Layer 6 of a small transformer language model trained on English Wikipedia (15 layers, counted from 0, width 64).
In attention head 0, each number of a token's query is one row of weights dot the token's vector x plus its bias. The head spreads its attention over the tokens so far by the softmax of query dot key.

Query weights of the head. A number n stands for n times 0.0015.
q0 (bias 0.091): -97 179 -28 -48 66 275 -147 -301 55 -35 159 74 10 229 181 -98 2 -41 -20 78 -216 47 -145 6 -119 -103 141 257 -38 -116 -7 -16 15 -89 -92 162 -110 81 -128 17 9 86 -106 18 69 154 120 -30 -30 37 76 -33 130 -134 3 -8 58 -254 -29 -105 4 73 -114 69
q1 (bias 0.054): 171 109 11 -133 -45 55 137 154 214 -167 -114 403 235 -117 123 -101 -116 24 16 -1 -60 -107 -69 -106 -54 -94 -172 34 -70 -1 19 -63 -129 117 166 -135 49 64 -89 -92 -143 -192 -2 66 -87 -114 72 -134 -41 -180 -12 -141 135 30 -225 -138 26 58 4 -205 173 128 -60 117
q2 (bias 0.109): 69 40 -113 152 -12 93 -4 -192 -225 170 -1 -21 -153 30 113 -207 37 -170 -25 157 77 45 -82 -87 122 -149 10 -9 -213 24 85 -119 155 107 87 -46 -158 62 27 -232 -16 -126 -90 35 45 -83 58 147 -59 159 -242 -174 163 -36 -45 95 -12 296 147 98 129 -59 -123 135
q3 (bias 0.383): 147 -202 105 -47 -163 92 -67 9 61 33 117 86 36 102 -1 -61 -81 59 9 55 -5 84 -3 -115 -138 91 91 45 -189 55 175 -265 150 -16 23 86 141 -269 47 -84 -167 -90 183 108 32 -45 133 59 252 -21 -8 -98 -85 -38 -9 -65 137 -295 49 -125 40 -40 169 46
q4 (bias 0.194): 14 -128 223 -95 133 -9 -103 201 -145 115 -83 5 -219 -128 12 208 -42 -28 294 79 93 58 -2 121 -96 -67 150 89 -85 5 -180 -199 -76 -87 97 58 -74 -186 77 106 68 -56 46 44 82 -31 201 -17 74 -108 -100 -17 101 -13 -169 -272 -102 96 -73 -75 -23 67 22 -19
q5 (bias 0.388): 75 22 57 15 -136 -8 86 -147 -102 138 -41 353 -86 -3 98 148 38 38 98 -169 260 -71 -35 -19 -117 -235 -45 113 -9 4 43 77 -95 3 -47 104 164 -41 -193 -129 -268 -67 90 183 -260 86 -39 3 134 -26 -36 -137 149 85 -144 175 2 35 -120 -85 -66 56 -21 -85
q6 (bias 0.295): 191 6 58 -10 205 -216 91 -74 -176 -251 197 115 -55 -148 -248 -39 64 140 -153 -239 -133 204 68 142 -160 67 -63 -271 -88 243 0 50 -74 -176 -164 129 227 51 378 -160 -174 254 71 -119 75 -22 307 47 -62 -1 241 -126 -3 15 54 -219 -28 69 117 -109 35 -33 244 -169
q7 (bias -0.427): -82 -73 -219 76 -37 32 152 -135 -139 -7 132 74 7 -192 -219 170 45 92 -121 103 19 -12 -172 64 -175 103 -105 -256 164 -8 -166 30 12 -18 149 -226 34 42 159 -165 248 -6 69 -120 95 -167 -129 25 31 93 112 120 100 132 -243 28 -67 -242 90 -6 178 253 -128 -52
q8 (bias -0.050): 126 -176 -25 117 -46 -32 -219 33 -9 138 -130 33 176 109 194 -93 158 -206 147 -62 -182 -145 159 -18 171 124 -84 19 64 -106 296 19 184 -24 -326 -45 -26 -23 221 -109 -198 -5 60 -54 -83 -285 -29 -21 41 23 7 -101 57 88 130 21 11 -74 91 206 -20 147 -68 -19
q9 (bias 0.413): 215 141 -51 16 -128 -143 -107 -30 -35 214 324 161 -100 115 37 15 -38 -32 78 -213 -21 -354 -130 -38 97 3 249 121 165 -18 -163 190 -21 252 -258 -76 77 0 -148 125 -92 -265 158 -130 234 77 317 153 -122 -73 -230 -101 -124 -140 273 -108 16 -13 189 -90 -204 5 -28 17
q10 (bias -0.054): 135 -72 38 -334 -109 87 -238 -40 87 -126 170 -91 44 -60 -87 -97 99 -65 -140 131 -151 31 113 -28 6 -43 -21 138 79 -93 -112 -156 -75 20 115 -57 -44 27 127 270 63 202 14 82 -72 94 -66 -83 3 116 125 1 55 144 -167 289 44 -324 -70 14 -38 117 -71 -91
q11 (bias 0.192): -177 -75 185 144 -91 -95 78 133 35 -187 62 -71 -63 118 121 -3 -38 -254 80 -145 121 180 -16 6 -3 -114 47 177 65 75 -103 40 -159 -130 -6 -23 -80 -323 121 -173 -213 171 44 -274 51 168 -65 168 95 70 89 153 -155 52 -258 -81 -9 91 -32 -68 97 98 -23 98
q12 (bias -0.311): -135 -111 -28 -176 -73 134 -154 247 171 -288 64 162 -131 -18 -24 6 -10 -114 -203 -78 83 -64 62 113 15 -250 -16 205 180 5 4 -23 16 24 -64 45 -50 -91 43 -37 249 -16 235 101 -215 -133 -20 -21 -135 -26 131 -78 71 -110 52 76 -53 -42 30 -46 159 -47 73 -122
q13 (bias -0.217): 4 119 178 102 283 72 15 160 60 132 -61 -29 -44 -177 -235 134 -95 69 -198 143 -17 136 -132 -19 -121 114 -182 139 -96 213 -17 124 -274 234 85 50 109 -208 -118 -55 125 -164 146 -117 100 -46 -107 -9 111 16 180 -56 -125 83 -75 -145 0 -92 -18 -98 -2 -81 -89 -20
q14 (bias -0.272): -7 -207 131 14 -75 -18 -45 -117 109 107 -28 50 33 -53 -79 111 73 177 115 -44 -4 23 -4 -68 -169 52 -284 34 -63 -47 -8 -80 -35 152 -57 -120 189 131 -239 -157 201 88 159 29 12 55 -18 18 -110 143 -17 136 -22 20 47 131 -194 -12 -92 1 -124 144 127 143
q15 (bias -0.097): 17 58 -1 -85 -63 -94 87 50 47 -102 -99 193 52 118 53 53 166 -57 -63 54 -24 265 -70 115 -149 -235 121 -70 100 -126 322 -158 -39 -11 -216 37 -13 -212 -25 136 -104 -305 -50 -209 119 -36 -104 10 -102 80 11 -169 -45 10 133 159 34 -23 -11 141 292 1 -20 -114
q16 (bias 0.209): 62 261 184 185 -4 -83 130 182 -145 -184 81 4 -143 93 74 -162 53 110 11 -122 29 -15 -74 26 109 -115 43 10 -140 20 -83 -91 137 232 -102 92 -53 -19 -89 4 -114 -201 -62 -148 15 81 21 -270 104 54 -227 -9 91 -206 15 165 22 4 -185 -34 104 -40 151 26
q17 (bias -0.211): -51 -7 48 162 148 54 -111 -40 -34 417 207 -44 -248 97 -353 -186 -83 -141 142 -13 -39 -120 178 -127 23 -45 -150 176 -6 103 -80 -180 37 -42 -216 31 4 20 -129 70 153 84 -281 186 106 17 -226 -29 -84 22 25 84 217 -77 -77 -50 239 284 -157 37 244 -334 48 78
q18 (bias 0.239): -312 -3 90 20 79 -13 -114 -112 -278 106 67 100 101 -182 69 246 -77 -59 63 -195 -186 8 -175 -215 35 -61 138 -342 12 421 -215 102 2 10 332 -20 294 34 -281 -57 -1 7 75 -11 108 121 -78 39 195 79 110 125 184 109 -141 -46 61 166 -69 57 -187 -157 -222 124
q19 (bias 0.175): 202 0 -213 -53 -22 174 -71 29 44 -27 85 -185 49 -236 75 96 78 67 20 -80 55 18 109 40 -175 120 22 289 -59 -1 -112 -39 -90 -193 72 45 -93 99 23 -39 29 -261 187 -22 70 346 -183 60 -104 -157 139 -83 -115 39 -15 55 -33 247 -3 -80 -8 125 30 -123
q20 (bias -0.457): -51 137 -30 85 -74 -94 -133 -109 103 192 -221 -168 -108 38 25 -52 -267 -3 -85 221 126 98 162 -68 -69 24 66 77 146 219 112 -100 204 -123 -199 -125 -139 228 61 66 -59 34 19 19 174 167 34 86 -107 196 -60 104 144 -31 -151 -9 191 -311 -56 117 -202 58 81 -139
q21 (bias 0.120): 14 152 23 -70 -205 145 90 -49 118 -149 136 -96 -249 158 14 73 -200 93 -31 58 -92 11 187 -190 -45 -214 140 -10 -14 105 -88 -107 46 15 -20 23 -202 27 11 146 -83 -87 120 256 -29 149 -47 -100 349 -230 90 -156 -72 29 -233 78 -139 -1 169 -241 38 11 -25 -218
q22 (bias 0.206): -53 110 -112 10 192 25 -165 -119 -10 3 84 -71 -111 -34 -61 -205 91 72 -98 321 -89 60 -43 -175 -78 -196 -5 120 150 27 -237 33 162 2 -39 11 -16 131 -55 -80 -194 3 39 239 71 -35 161 222 56 19 -222 25 -127 75 64 -56 -274 139 -182 65 257 -71 25 -94
q23 (bias -0.359): 63 48 -83 -19 -222 -72 -147 -58 -197 -119 -146 67 70 -57 -3 177 -144 -82 89 120 194 -46 -1 -23 16 -57 -81 123 164 7 137 229 -124 139 52 45 -103 -42 -139 -61 96 81 -53 72 141 197 -75 -267 154 -38 90 -18 113 -69 -96 84 -201 -27 -37 31 -27 -93 -93 226
q24 (bias -0.101): 101 270 63 -202 -171 1 13 181 45 -77 -190 -134 69 -9 98 69 -3 39 12 116 143 -24 -225 129 -75 22 472 123 -107 37 252 -182 -303 87 -241 -51 -119 48 -130 -132 48 138 114 114 -299 -205 -40 77 132 111 -102 18 106 -11 -23 59 -60 -17 -32 -71 -41 -76 -86 -99
q25 (bias 0.224): -24 103 -74 30 -110 -86 -28 -36 89 -57 40 -154 84 86 94 -133 162 89 234 29 83 -69 -235 -190 133 -167 55 254 -178 -74 -221 -81 101 172 -191 -30 -74 43 -64 43 96 -86 136 9 73 -71 -29 152 -17 217 -40 11 -109 -162 67 -214 142 145 4 -126 9 221 79 199
q26 (bias 0.319): 99 4 -65 -58 40 96 -90 -149 162 143 -201 44 82 -133 -164 -31 -162 -160 9 80 -84 -16 -84 -53 61 -142 -14 65 -183 217 2 289 24 -116 -7 -50 432 149 93 65 -217 -191 -86 127 76 -23 -33 -67 -102 84 46 84 -53 179 51 205 -110 121 124 37 -93 43 5 -9
q27 (bias -0.312): 7 72 45 -140 -106 -33 -230 159 82 -20 -194 -164 185 212 135 155 4 -96 59 272 68 66 -239 -132 -190 156 33 5 -103 10 53 -159 -66 -88 -193 72 -2 17 -152 61 191 -194 -13 -10 -298 218 163 93 75 75 -30 -84 123 56 119 -11 -73 -114 99 -128 -119 95 -48 8
q28 (bias 0.118): 90 45 -61 -85 115 -12 78 49 -219 150 -228 176 132 54 -186 -28 16 -63 9 -11 -40 32 -170 19 -247 -9 -50 111 42 114 -289 -33 -42 65 99 -37 107 88 -179 -46 190 194 119 -135 -74 124 48 -208 82 272 145 125 -117 -29 46 52 34 -95 2 18 -139 -69 -95 114
q29 (bias -0.124): -237 132 -153 86 34 33 -55 -71 -36 164 -155 -272 163 -51 134 -22 -6 -82 113 47 -53 -75 -106 179 -113 -97 -14 -36 44 -41 -12 -150 -303 222 155 188 -74 1 86 -8 -108 -66 102 -45 -76 27 100 54 39 -71 127 -29 62 124 99 128 -104 -136 -62 2 -85 -5 -75 82
q30 (bias -0.018): -124 101 -84 136 -114 -28 106 130 -95 29 -15 81 26 146 70 -4 183 -63 -193 29 -19 -47 25 -39 -136 38 70 -77 -146 -93 73 100 -251 -93 47 -96 60 10 149 -112 15 -78 25 -22 55 -127 81 90 -15 58 -43 -204 -122 38 18 40 117 -46 179 182 -210 -3 280 122
q31 (bias 0.081): 20 -132 111 -164 342 24 159 -71 -112 -284 37 191 -19 73 -47 252 56 -18 -16 -323 -46 -114 157 -19 163 -20 -143 -47 77 -17 -209 -112 87 -43 160 -78 79 -42 -434 -187 134 -207 -58 71 241 -107 -8 48 134 -8 300 17 97 -23 57 -34 153 -41 -204 -136 -86 263 -52 -31

Each question shows a short text with each token's key, already scaled and adjusted for position as the last token sees it. A number n stands for n times 0.0048.

Then comes the last token's vector x. A number n stands for n times 0.0084.

0 "-": 44 -152 -40 39 -13 9 -337 -102 150 27 39 -69 -101 -143 -36 13 31 -139 -144 -27 96 75 -88 49 -17 40 14 121 -27 146 -68 -118
1 "|": 40 -139 -35 -30 -137 -6 -399 -54 123 -50 61 -98 -16 -194 -52 105 31 -98 -241 -72 187 169 -93 167 69 -18 -27 156 -75 108 -39 -122
2 "-": 59 -173 -84 -19 -126 -35 -384 -87 130 -50 42 -88 -11 -209 -73 84 57 -71 -249 -64 181 179 -87 137 75 -18 -14 134 -87 120 -22 -113
3 "-": 50 -169 -89 -28 -118 -44 -379 -81 129 -60 44 -94 -9 -196 -84 81 36 -64 -252 -72 185 169 -90 143 70 -35 -9 128 -83 121 -15 -110
4 "-": 40 -167 -89 -38 -115 -54 -373 -71 126 -68 46 -100 -6 -182 -91 76 17 -61 -254 -77 190 157 -91 148 63 -48 -3 120 -78 121 -10 -109
5 "|": 42 -133 -39 -30 -126 -10 -386 -60 114 -77 70 -88 -9 -176 -86 93 -1 -72 -246 -76 202 164 -97 174 74 -43 -30 136 -72 105 -25 -136
6 "-": 54 -166 -90 -26 -114 -41 -376 -87 129 -65 48 -91 -9 -195 -95 70 29 -52 -248 -68 194 173 -90 147 78 -32 -8 127 -80 123 -10 -125
7 "-": 44 -167 -91 -37 -112 -52 -371 -76 126 -74 50 -96 -6 -183 -99 66 11 -50 -250 -76 198 159 -92 151 70 -47 -3 119 -74 123 -7 -121
x: -205 -23 -119 -131 97 -123 93 -191 167 144 -246 -94 20 -76 19 0 -257 -106 222 -174 18 -109 184 -12 176 66 77 101 242 125 -266 175 40 -109 21 82 -244 -372 -48 98 135 -37 191 130 -282 191 -39 -142 340 -9 202 128 92 -192 85 94 70 -210 -2 6 -96 -115 -66 252
To which token does the last token give the most attention? 6 "-"

0 "0": 47 -148 -39 44 -10 12 -334 -105 151 26 49 -64 -99 -133 -35 7 25 -136 -149 -18 91 72 -82 41 -22 53 11 120 -29 151 -67 -120
1 " =": -1 -167 -37 -26 -118 -25 -430 -45 169 12 60 -142 -53 -199 -50 51 31 -101 -244 -84 167 178 -61 157 19 21 3 97 -110 110 -62 -146
2 " 0": 7 -143 -69 -4 -119 -20 -393 -47 128 -61 112 -87 -8 -153 -48 76 45 -85 -259 -86 189 187 -70 153 56 -14 11 95 -89 78 -56 -147
3 "$": 37 -170 -19 -26 -135 -30 -384 -32 144 -75 104 -110 -6 -181 -67 45 52 -57 -233 -108 170 186 -47 128 -1 1 -7 73 -101 107 -62 -167
4 ",": 30 -158 -45 -54 -109 -52 -396 -24 98 -51 76 -140 -9 -188 -41 55 55 -74 -264 -76 166 180 -73 171 -3 12 -23 82 -112 77 -54 -151
5 " then": 51 -162 -43 -51 -107 -29 -405 -10 137 -32 50 -132 -14 -231 -72 20 45 -72 -257 -92 194 192 -75 125 21 -13 -90 73 -92 54 -51 -129
6 " every": 26 -174 -35 -44 -125 -20 -385 -19 129 -85 57 -99 -9 -211 -42 12 33 -44 -273 -100 198 149 -96 134 20 -31 -69 96 -74 79 -57 -67
7 " neighbour": 31 -155 -38 -50 -154 -38 -411 -6 171 -67 18 -62 -53 -166 -38 24 24 -66 -249 -100 171 152 -122 146 -25 -38 -54 102 -28 84 -21 -96
x: -197 61 98 -241 159 -167 39 -326 197 8 -42 47 -104 -194 -31 -42 -203 -12 190 -127 93 -261 26 -21 212 78 18 118 208 -44 -301 174 -3 17 170 164 -379 -151 70 -35 72 -82 75 103 -283 58 -81 -122 370 85 181 204 -30 -140 3 140 145 -48 -63 13 -193 -79 128 222
To which token does the last token give the most attention? 6 " every"

0 "ibi": 42 -150 -42 38 -12 13 -338 -96 149 36 46 -72 -98 -134 -30 5 23 -138 -156 -22 90 80 -94 43 -21 57 5 117 -25 150 -72 -117
1 "lit": -17 -206 -48 -51 -106 -32 -385 -11 147 -72 42 -113 -36 -170 -2 56 26 -97 -222 -85 184 147 -84 163 54 -4 1 125 -87 119 -56 -100
2 "y": -22 -192 -25 -63 -141 -48 -398 -19 120 -53 56 -140 -10 -174 -23 8 41 -86 -248 -87 172 171 -92 132 35 -13 -28 108 -91 96 -56 -107
3 " of": 6 -184 -27 -75 -132 -63 -399 -23 108 -34 118 -116 -10 -188 -36 13 31 -102 -285 -46 169 206 -73 126 7 40 -37 92 -57 91 -18 -107
4 " some": -2 -177 -26 -30 -129 -56 -372 2 144 -57 84 -127 28 -202 -13 -5 6 -73 -265 -83 174 178 -106 116 1 1 -46 109 -54 86 -57 -94
5 " fin": 9 -150 -23 -87 -168 -11 -407 14 127 -31 36 -108 8 -192 11 13 -7 -89 -220 -104 140 118 -128 159 8 -46 21 116 -51 75 -18 -97
6 "ite": -17 -186 -27 -78 -153 -57 -422 5 130 -38 65 -132 6 -170 -27 5 20 -83 -239 -94 159 142 -97 167 -20 -13 -44 88 -75 79 -41 -98
7 " systems": -25 -138 -14 -101 -160 -26 -391 41 135 -54 49 -87 -16 -162 -9 -4 0 -91 -228 -84 147 137 -84 126 -13 11 -19 85 -77 116 -61 -133
x: -238 -13 52 -202 91 -110 213 -310 205 8 90 -165 7 -182 48 -1 -84 17 2 -193 2 -240 19 -46 217 -81 60 89 254 -9 -376 133 -72 130 199 158 -333 -235 7 141 71 -106 168 68 -289 91 -8 -87 260 -96 -21 148 54 -156 14 232 150 -47 -6 -37 -153 90 33 269
Which two tokens does the last token look at most, in order? 3 " of", 0 "ibi"

0 "\"": 50 -151 -34 34 -13 14 -333 -102 148 30 44 -70 -100 -140 -31 8 26 -130 -147 -23 91 75 -81 44 -26 49 12 118 -30 152 -72 -114
1 "\n": 41 -156 -47 -37 -134 -15 -417 -83 158 10 68 -104 -46 -243 -49 60 60 -111 -209 -83 176 187 -73 165 32 10 -9 109 -81 99 -57 -75
2 "-": 46 -133 -46 -41 -148 -47 -443 -44 120 -18 25 -111 -14 -195 -27 92 67 -121 -235 -68 167 144 -86 139 65 24 -30 124 -93 110 -47 -34
3 " Gra": 24 -142 -44 -61 -113 -50 -409 -56 129 13 9 -138 -78 -153 7 28 43 -93 -232 -100 196 101 -87 168 78 14 -45 149 -77 103 -39 -14
4 "ce": 4 -159 -5 -68 -130 -39 -454 -40 121 -47 24 -133 -69 -173 -26 66 36 -81 -209 -55 185 105 -94 154 49 -9 -38 109 -59 75 -32 -51
5 ",": 41 -133 -21 -64 -89 -70 -456 -26 78 -15 50 -132 -19 -190 -49 74 69 -117 -274 -57 172 197 -72 156 37 57 -64 109 -97 89 -52 -72
6 " J": 42 -132 -13 -66 -97 -23 -441 -32 100 7 44 -134 -53 -175 -17 39 53 -100 -250 -100 217 134 -77 143 74 36 -21 121 -64 91 -48 -68
7 ".": 66 -170 24 -67 -85 -62 -450 -33 100 -37 53 -112 -34 -178 -33 42 21 -84 -273 -28 203 127 -27 128 36 39 -38 100 -79 117 -70 -65
x: -235 98 -23 -83 139 -106 190 -354 160 171 -120 13 -102 -42 31 61 -136 -88 176 -4 -21 -249 4 -20 122 99 63 -39 215 21 -432 31 84 -20 270 93 -341 -173 20 54 6 -148 274 165 -219 77 -33 -108 315 73 167 38 51 -300 -36 168 139 -174 28 -67 -142 -74 -61 248
Which token does the last token look at most, and with what share of its attention? 1 "\n", with about 20%

0 ".": 47 -147 -36 40 -5 16 -334 -103 146 26 44 -63 -100 -136 -31 8 26 -131 -144 -15 89 72 -83 42 -26 46 9 115 -30 145 -73 -113
1 " \"": 74 -167 -3 -54 -145 4 -389 -60 124 -1 74 -110 6 -236 -37 39 59 -54 -226 -70 163 196 -40 108 35 16 -8 109 -74 114 -69 -90
2 "A": 27 -160 -43 -50 -124 -20 -425 -67 107 24 47 -106 10 -174 -37 56 50 -9 -223 -97 199 115 -95 150 46 11 -21 85 -82 44 -47 -62
3 " point": 32 -150 -43 -76 -130 -30 -393 4 144 -77 3 -64 -29 -171 -90 58 28 -40 -206 -111 150 129 -92 170 12 -42 -56 78 -59 64 -39 -72
4 " in": 0 -191 -13 -60 -111 -36 -403 -8 119 -59 54 -103 -1 -162 -65 53 40 -38 -259 -70 176 181 -66 157 -1 3 -71 67 -57 66 -66 -67
5 " en": 22 -196 -49 -106 -147 -44 -389 -11 82 -42 12 -104 -18 -199 -22 35 0 -60 -230 -83 176 117 -94 154 37 -43 -75 89 -47 77 -10 -74
6 "ume": 3 -186 -34 -106 -174 -21 -374 32 125 -73 34 -121 -55 -196 -14 44 -13 -70 -186 -42 201 123 -90 183 23 -25 -8 82 -70 80 -42 -73
7 "rative": -9 -168 -24 -76 -149 -38 -385 23 132 -63 32 -101 -43 -197 -18 26 -3 -66 -222 -81 184 138 -139 193 10 -16 -11 80 -54 98 -20 -109
x: -281 40 -105 -242 130 -127 223 -358 137 102 30 -12 9 -259 76 -91 -145 19 207 -134 42 -137 51 -84 167 20 44 130 223 81 -320 79 19 159 52 45 -297 -270 49 204 99 -2 177 104 -288 111 -144 -69 346 79 113 183 -15 -113 -69 123 112 -49 -147 -30 -185 14 -44 158
To which token does the last token give the most attention? 1 " \""

0 " =": 43 -147 -46 43 -5 15 -346 -104 154 34 50 -73 -99 -140 -31 4 18 -139 -148 -22 88 83 -90 47 -13 56 6 123 -33 150 -73 -125
1 " 0": 22 -163 -83 -22 -120 -20 -399 -40 126 -65 119 -101 -1 -162 -35 83 45 -75 -245 -100 171 177 -77 165 59 -24 -2 100 -67 101 -57 -119
2 "$": 42 -182 -27 -43 -134 -28 -393 -24 137 -74 110 -113 1 -179 -50 42 55 -55 -221 -108 153 184 -60 135 -3 6 -22 81 -91 126 -68 -142
3 ",": 39 -161 -61 -68 -101 -54 -410 -20 92 -55 85 -141 -10 -191 -33 52 56 -69 -260 -72 160 185 -81 177 -2 12 -37 89 -105 91 -61 -125
4 " then": 55 -162 -57 -61 -98 -28 -417 -7 126 -33 55 -130 -15 -231 -65 10 52 -69 -251 -86 190 199 -78 129 23 -13 -104 79 -84 62 -59 -105
5 " every": 31 -170 -46 -55 -120 -19 -399 -17 119 -86 62 -101 -1 -207 -37 5 32 -36 -263 -98 191 149 -103 146 17 -34 -76 101 -63 85 -62 -50
6 " neighbour": 33 -149 -48 -58 -151 -32 -422 -5 160 -73 20 -62 -48 -157 -31 15 23 -60 -237 -98 165 151 -127 158 -25 -41 -60 108 -17 89 -26 -82
7 "hood": 6 -160 -71 -60 -168 -45 -397 45 116 -102 56 -115 -57 -173 -26 -6 10 -96 -258 -67 165 182 -110 165 0 -30 -55 76 -60 118 -28 -107
x: -296 70 -67 -201 136 -22 189 -345 69 -4 74 19 -108 -272 65 -46 -112 11 287 -151 -10 -206 12 -105 234 36 9 107 211 -14 -310 253 3 166 91 101 -297 -191 48 144 75 -92 241 155 -309 89 -100 -19 279 -83 95 193 67 -142 -54 87 152 -124 -59 -123 -136 -27 38 159
To which token does the last token give the most attention? 4 " then"

0 ".": 47 -147 -36 40 -5 16 -334 -103 146 26 44 -63 -100 -136 -31 8 26 -131 -144 -15 89 72 -83 42 -26 46 9 115 -30 145 -73 -113
1 " (": 57 -168 -31 -44 -132 -1 -394 -57 147 -10 91 -129 -23 -213 -47 51 47 -24 -244 -49 149 212 -26 139 21 10 17 68 -107 100 -70 -85
2 "19": 91 -111 -34 -27 -113 -4 -413 -20 145 -10 61 -146 -11 -164 -18 84 6 -45 -269 -72 164 165 -68 190 78 40 4 109 -80 83 -45 -93
3 "30": 59 -133 -36 -29 -113 -15 -400 -28 123 -66 60 -120 18 -142 -51 57 24 -47 -310 -87 183 152 -50 177 73 19 4 119 -60 114 -42 -100
4 ")": 62 -152 -9 -35 -125 -24 -406 -71 117 -37 114 -149 -33 -197 -40 27 53 -44 -266 -58 164 214 -24 125 -8 29 -2 72 -109 120 -65 -101
5 ".": 60 -162 10 -50 -99 -12 -433 -58 102 -52 79 -108 -13 -198 -20 40 42 -74 -289 -8 190 180 -50 146 25 37 -38 132 -114 106 -74 -101
6 " \"": 83 -147 12 -47 -132 20 -414 -62 121 -19 79 -106 -2 -235 -44 19 73 -41 -236 -56 181 205 -33 109 49 31 -11 110 -78 109 -74 -94
7 "Two": 56 -150 -13 -41 -90 -13 -436 -54 155 17 55 -129 7 -202 -28 29 54 -15 -224 -98 172 151 -83 165 46 11 -72 112 -76 48 -59 -75
x: -35 27 -3 -198 199 -177 243 -239 210 106 -90 -77 -54 -233 79 -36 -217 -87 326 -183 73 -308 91 -85 148 70 101 105 141 107 -355 51 24 19 134 -23 -326 -211 -73 167 51 -24 57 85 -252 86 -94 -125 257 102 187 83 74 -171 -39 197 133 -144 117 -48 -73 -20 -93 212
Which two tokens does the last token look at most, in order? 6 " \"", 7 "Two"

0 " Pac": 43 -154 -39 38 -11 14 -338 -103 154 33 46 -71 -102 -135 -29 7 26 -136 -142 -26 94 67 -88 41 -15 48 13 118 -21 153 -70 -113
1 "kers": 10 -193 -17 -76 -131 -34 -375 -12 142 -64 62 -120 -40 -184 -31 49 33 -91 -217 -93 166 168 -80 122 52 -4 -39 113 -94 111 -71 -80
2 " (": 47 -182 -16 -58 -141 -6 -388 -39 136 -23 86 -130 -20 -205 -44 43 40 -32 -243 -51 147 221 -28 149 11 10 19 76 -96 111 -64 -93
3 "f": 58 -183 -42 -118 -88 -50 -373 -13 111 -67 17 -130 -32 -178 -38 81 29 -35 -210 -85 185 133 -75 145 59 -1 -49 132 -72 89 -45 -60
4 "ir": 39 -190 -34 -100 -97 -63 -389 -28 126 -42 28 -134 -31 -179 -24 38 41 -43 -249 -89 191 143 -95 169 63 9 -55 127 -77 94 -49 -61
5 "st": 27 -177 -37 -84 -101 -42 -382 -14 130 -97 23 -87 -32 -160 -41 52 37 -27 -250 -97 187 142 -108 170 39 4 -15 112 -64 108 -32 -100
6 " st": 38 -184 -43 -116 -103 -19 -365 -15 99 -84 14 -88 -14 -165 -40 41 32 -32 -271 -93 153 129 -86 175 51 -42 -22 108 -54 121 -30 -111
7 "int": -7 -185 -58 -120 -103 -17 -350 -25 125 -71 48 -119 -21 -178 -23 26 44 -65 -260 -91 180 137 -94 173 67 8 -37 100 -72 104 -56 -80
x: -252 102 -25 -215 141 -118 205 -365 163 150 -13 -28 96 -228 26 -93 -236 -21 226 -32 98 -280 153 31 140 -54 25 15 119 53 -238 14 118 49 141 123 -306 -297 40 199 81 12 113 26 -327 215 -129 -34 259 -32 156 71 77 -280 -5 142 22 -62 -84 80 -100 -2 -114 207
To which token does the last token give the most attention? 2 " ("

0 " 16": 49 -151 -42 44 -9 10 -332 -104 150 22 46 -69 -101 -136 -32 12 27 -132 -148 -22 89 71 -87 48 -17 48 9 121 -22 153 -68 -116
1 " Jun": 33 -203 -65 -43 -118 -44 -373 -26 138 -45 19 -111 -85 -166 -36 75 47 -87 -228 -127 164 138 -103 171 82 -34 -39 117 -51 142 -27 -96
2 " |": 48 -184 -22 -55 -130 -21 -387 -28 81 -46 85 -121 -20 -217 -41 84 52 -108 -243 -52 157 206 -51 143 45 -7 -49 96 -97 123 -50 -124
3 "\n": 63 -166 -63 -14 -117 -18 -405 -98 152 -30 83 -89 -53 -253 -62 59 56 -107 -195 -79 189 199 -70 177 54 -1 -9 117 -71 98 -59 -93
4 "|": 46 -90 -22 -21 -144 2 -453 -39 100 -39 46 -114 -24 -182 -9 113 50 -150 -219 -55 187 150 -86 176 98 42 -43 177 -68 97 -61 -55
5 "-": 77 -141 -71 -12 -122 -33 -438 -78 111 -39 27 -91 -22 -204 -53 92 79 -106 -235 -49 183 179 -84 154 103 31 -37 162 -76 124 -36 -61
6 "-": 66 -141 -71 -22 -111 -41 -433 -72 109 -51 28 -95 -19 -191 -68 86 57 -98 -241 -60 189 177 -89 160 94 10 -31 156 -75 126 -27 -62
7 "-": 55 -141 -71 -33 -103 -51 -425 -63 106 -61 31 -98 -15 -181 -78 80 36 -93 -244 -69 191 169 -92 163 84 -8 -23 148 -72 126 -21 -61
x: -192 -6 -128 -154 92 -107 123 -212 198 113 -276 -77 0 -50 23 6 -260 -34 291 -123 2 -90 113 -30 169 72 61 41 195 117 -345 140 87 -75 68 59 -241 -366 -76 52 130 -47 244 128 -280 123 -18 -128 370 39 193 128 111 -220 34 69 42 -218 16 -5 -74 -76 -60 275
To which token does the last token give the most attention? 3 "\n"

0 ".": 47 -147 -36 40 -5 16 -334 -103 146 26 44 -63 -100 -136 -31 8 26 -131 -144 -15 89 72 -83 42 -26 46 9 115 -30 145 -73 -113
1 " \"": 74 -167 -3 -54 -145 4 -389 -60 124 -1 74 -110 6 -236 -37 39 59 -54 -226 -70 163 196 -40 108 35 16 -8 109 -74 114 -69 -90
2 "A": 27 -160 -43 -50 -124 -20 -425 -67 107 24 47 -106 10 -174 -37 56 50 -9 -223 -97 199 115 -95 150 46 11 -21 85 -82 44 -47 -62
3 " theor": 17 -155 -48 -77 -100 -16 -386 -14 133 -34 -2 -92 -5 -186 -24 47 41 -27 -214 -135 179 86 -64 141 -3 -14 -39 109 -40 92 -41 -82
4 "em": 4 -149 -14 -103 -139 -12 -382 -21 141 -51 -8 -124 -38 -136 -44 11 34 -32 -214 -103 196 57 -77 153 37 -34 -4 106 -52 102 -43 -63
5 " on": -29 -183 3 -97 -110 -45 -395 6 129 -62 45 -87 -12 -176 -43 29 25 -47 -246 -69 149 138 -81 155 -8 1 -76 83 -68 75 -40 -35
6 " cur": 32 -183 -28 -110 -141 -22 -367 0 118 -48 -2 -60 -42 -166 0 29 16 -51 -225 -81 172 115 -86 175 5 -31 -29 124 -49 108 -13 -56
7 "ves": -12 -171 -2 -113 -147 -22 -376 17 104 -59 46 -109 -42 -186 -34 15 46 -76 -214 -86 180 156 -110 126 18 -11 -45 74 -79 103 -59 -96
x: -290 161 -47 -277 98 -142 320 -334 114 103 42 -50 31 -143 64 -2 -116 -11 154 -140 -81 -320 94 -46 148 -44 46 62 239 16 -294 74 -3 100 67 110 -322 -189 46 141 55 -60 213 26 -298 163 -35 -29 207 -57 133 193 88 -196 -118 164 165 11 -67 -70 -185 -10 10 213
Which token does the last token look at most, and with what share of its attention? 1 " \"", with about 50%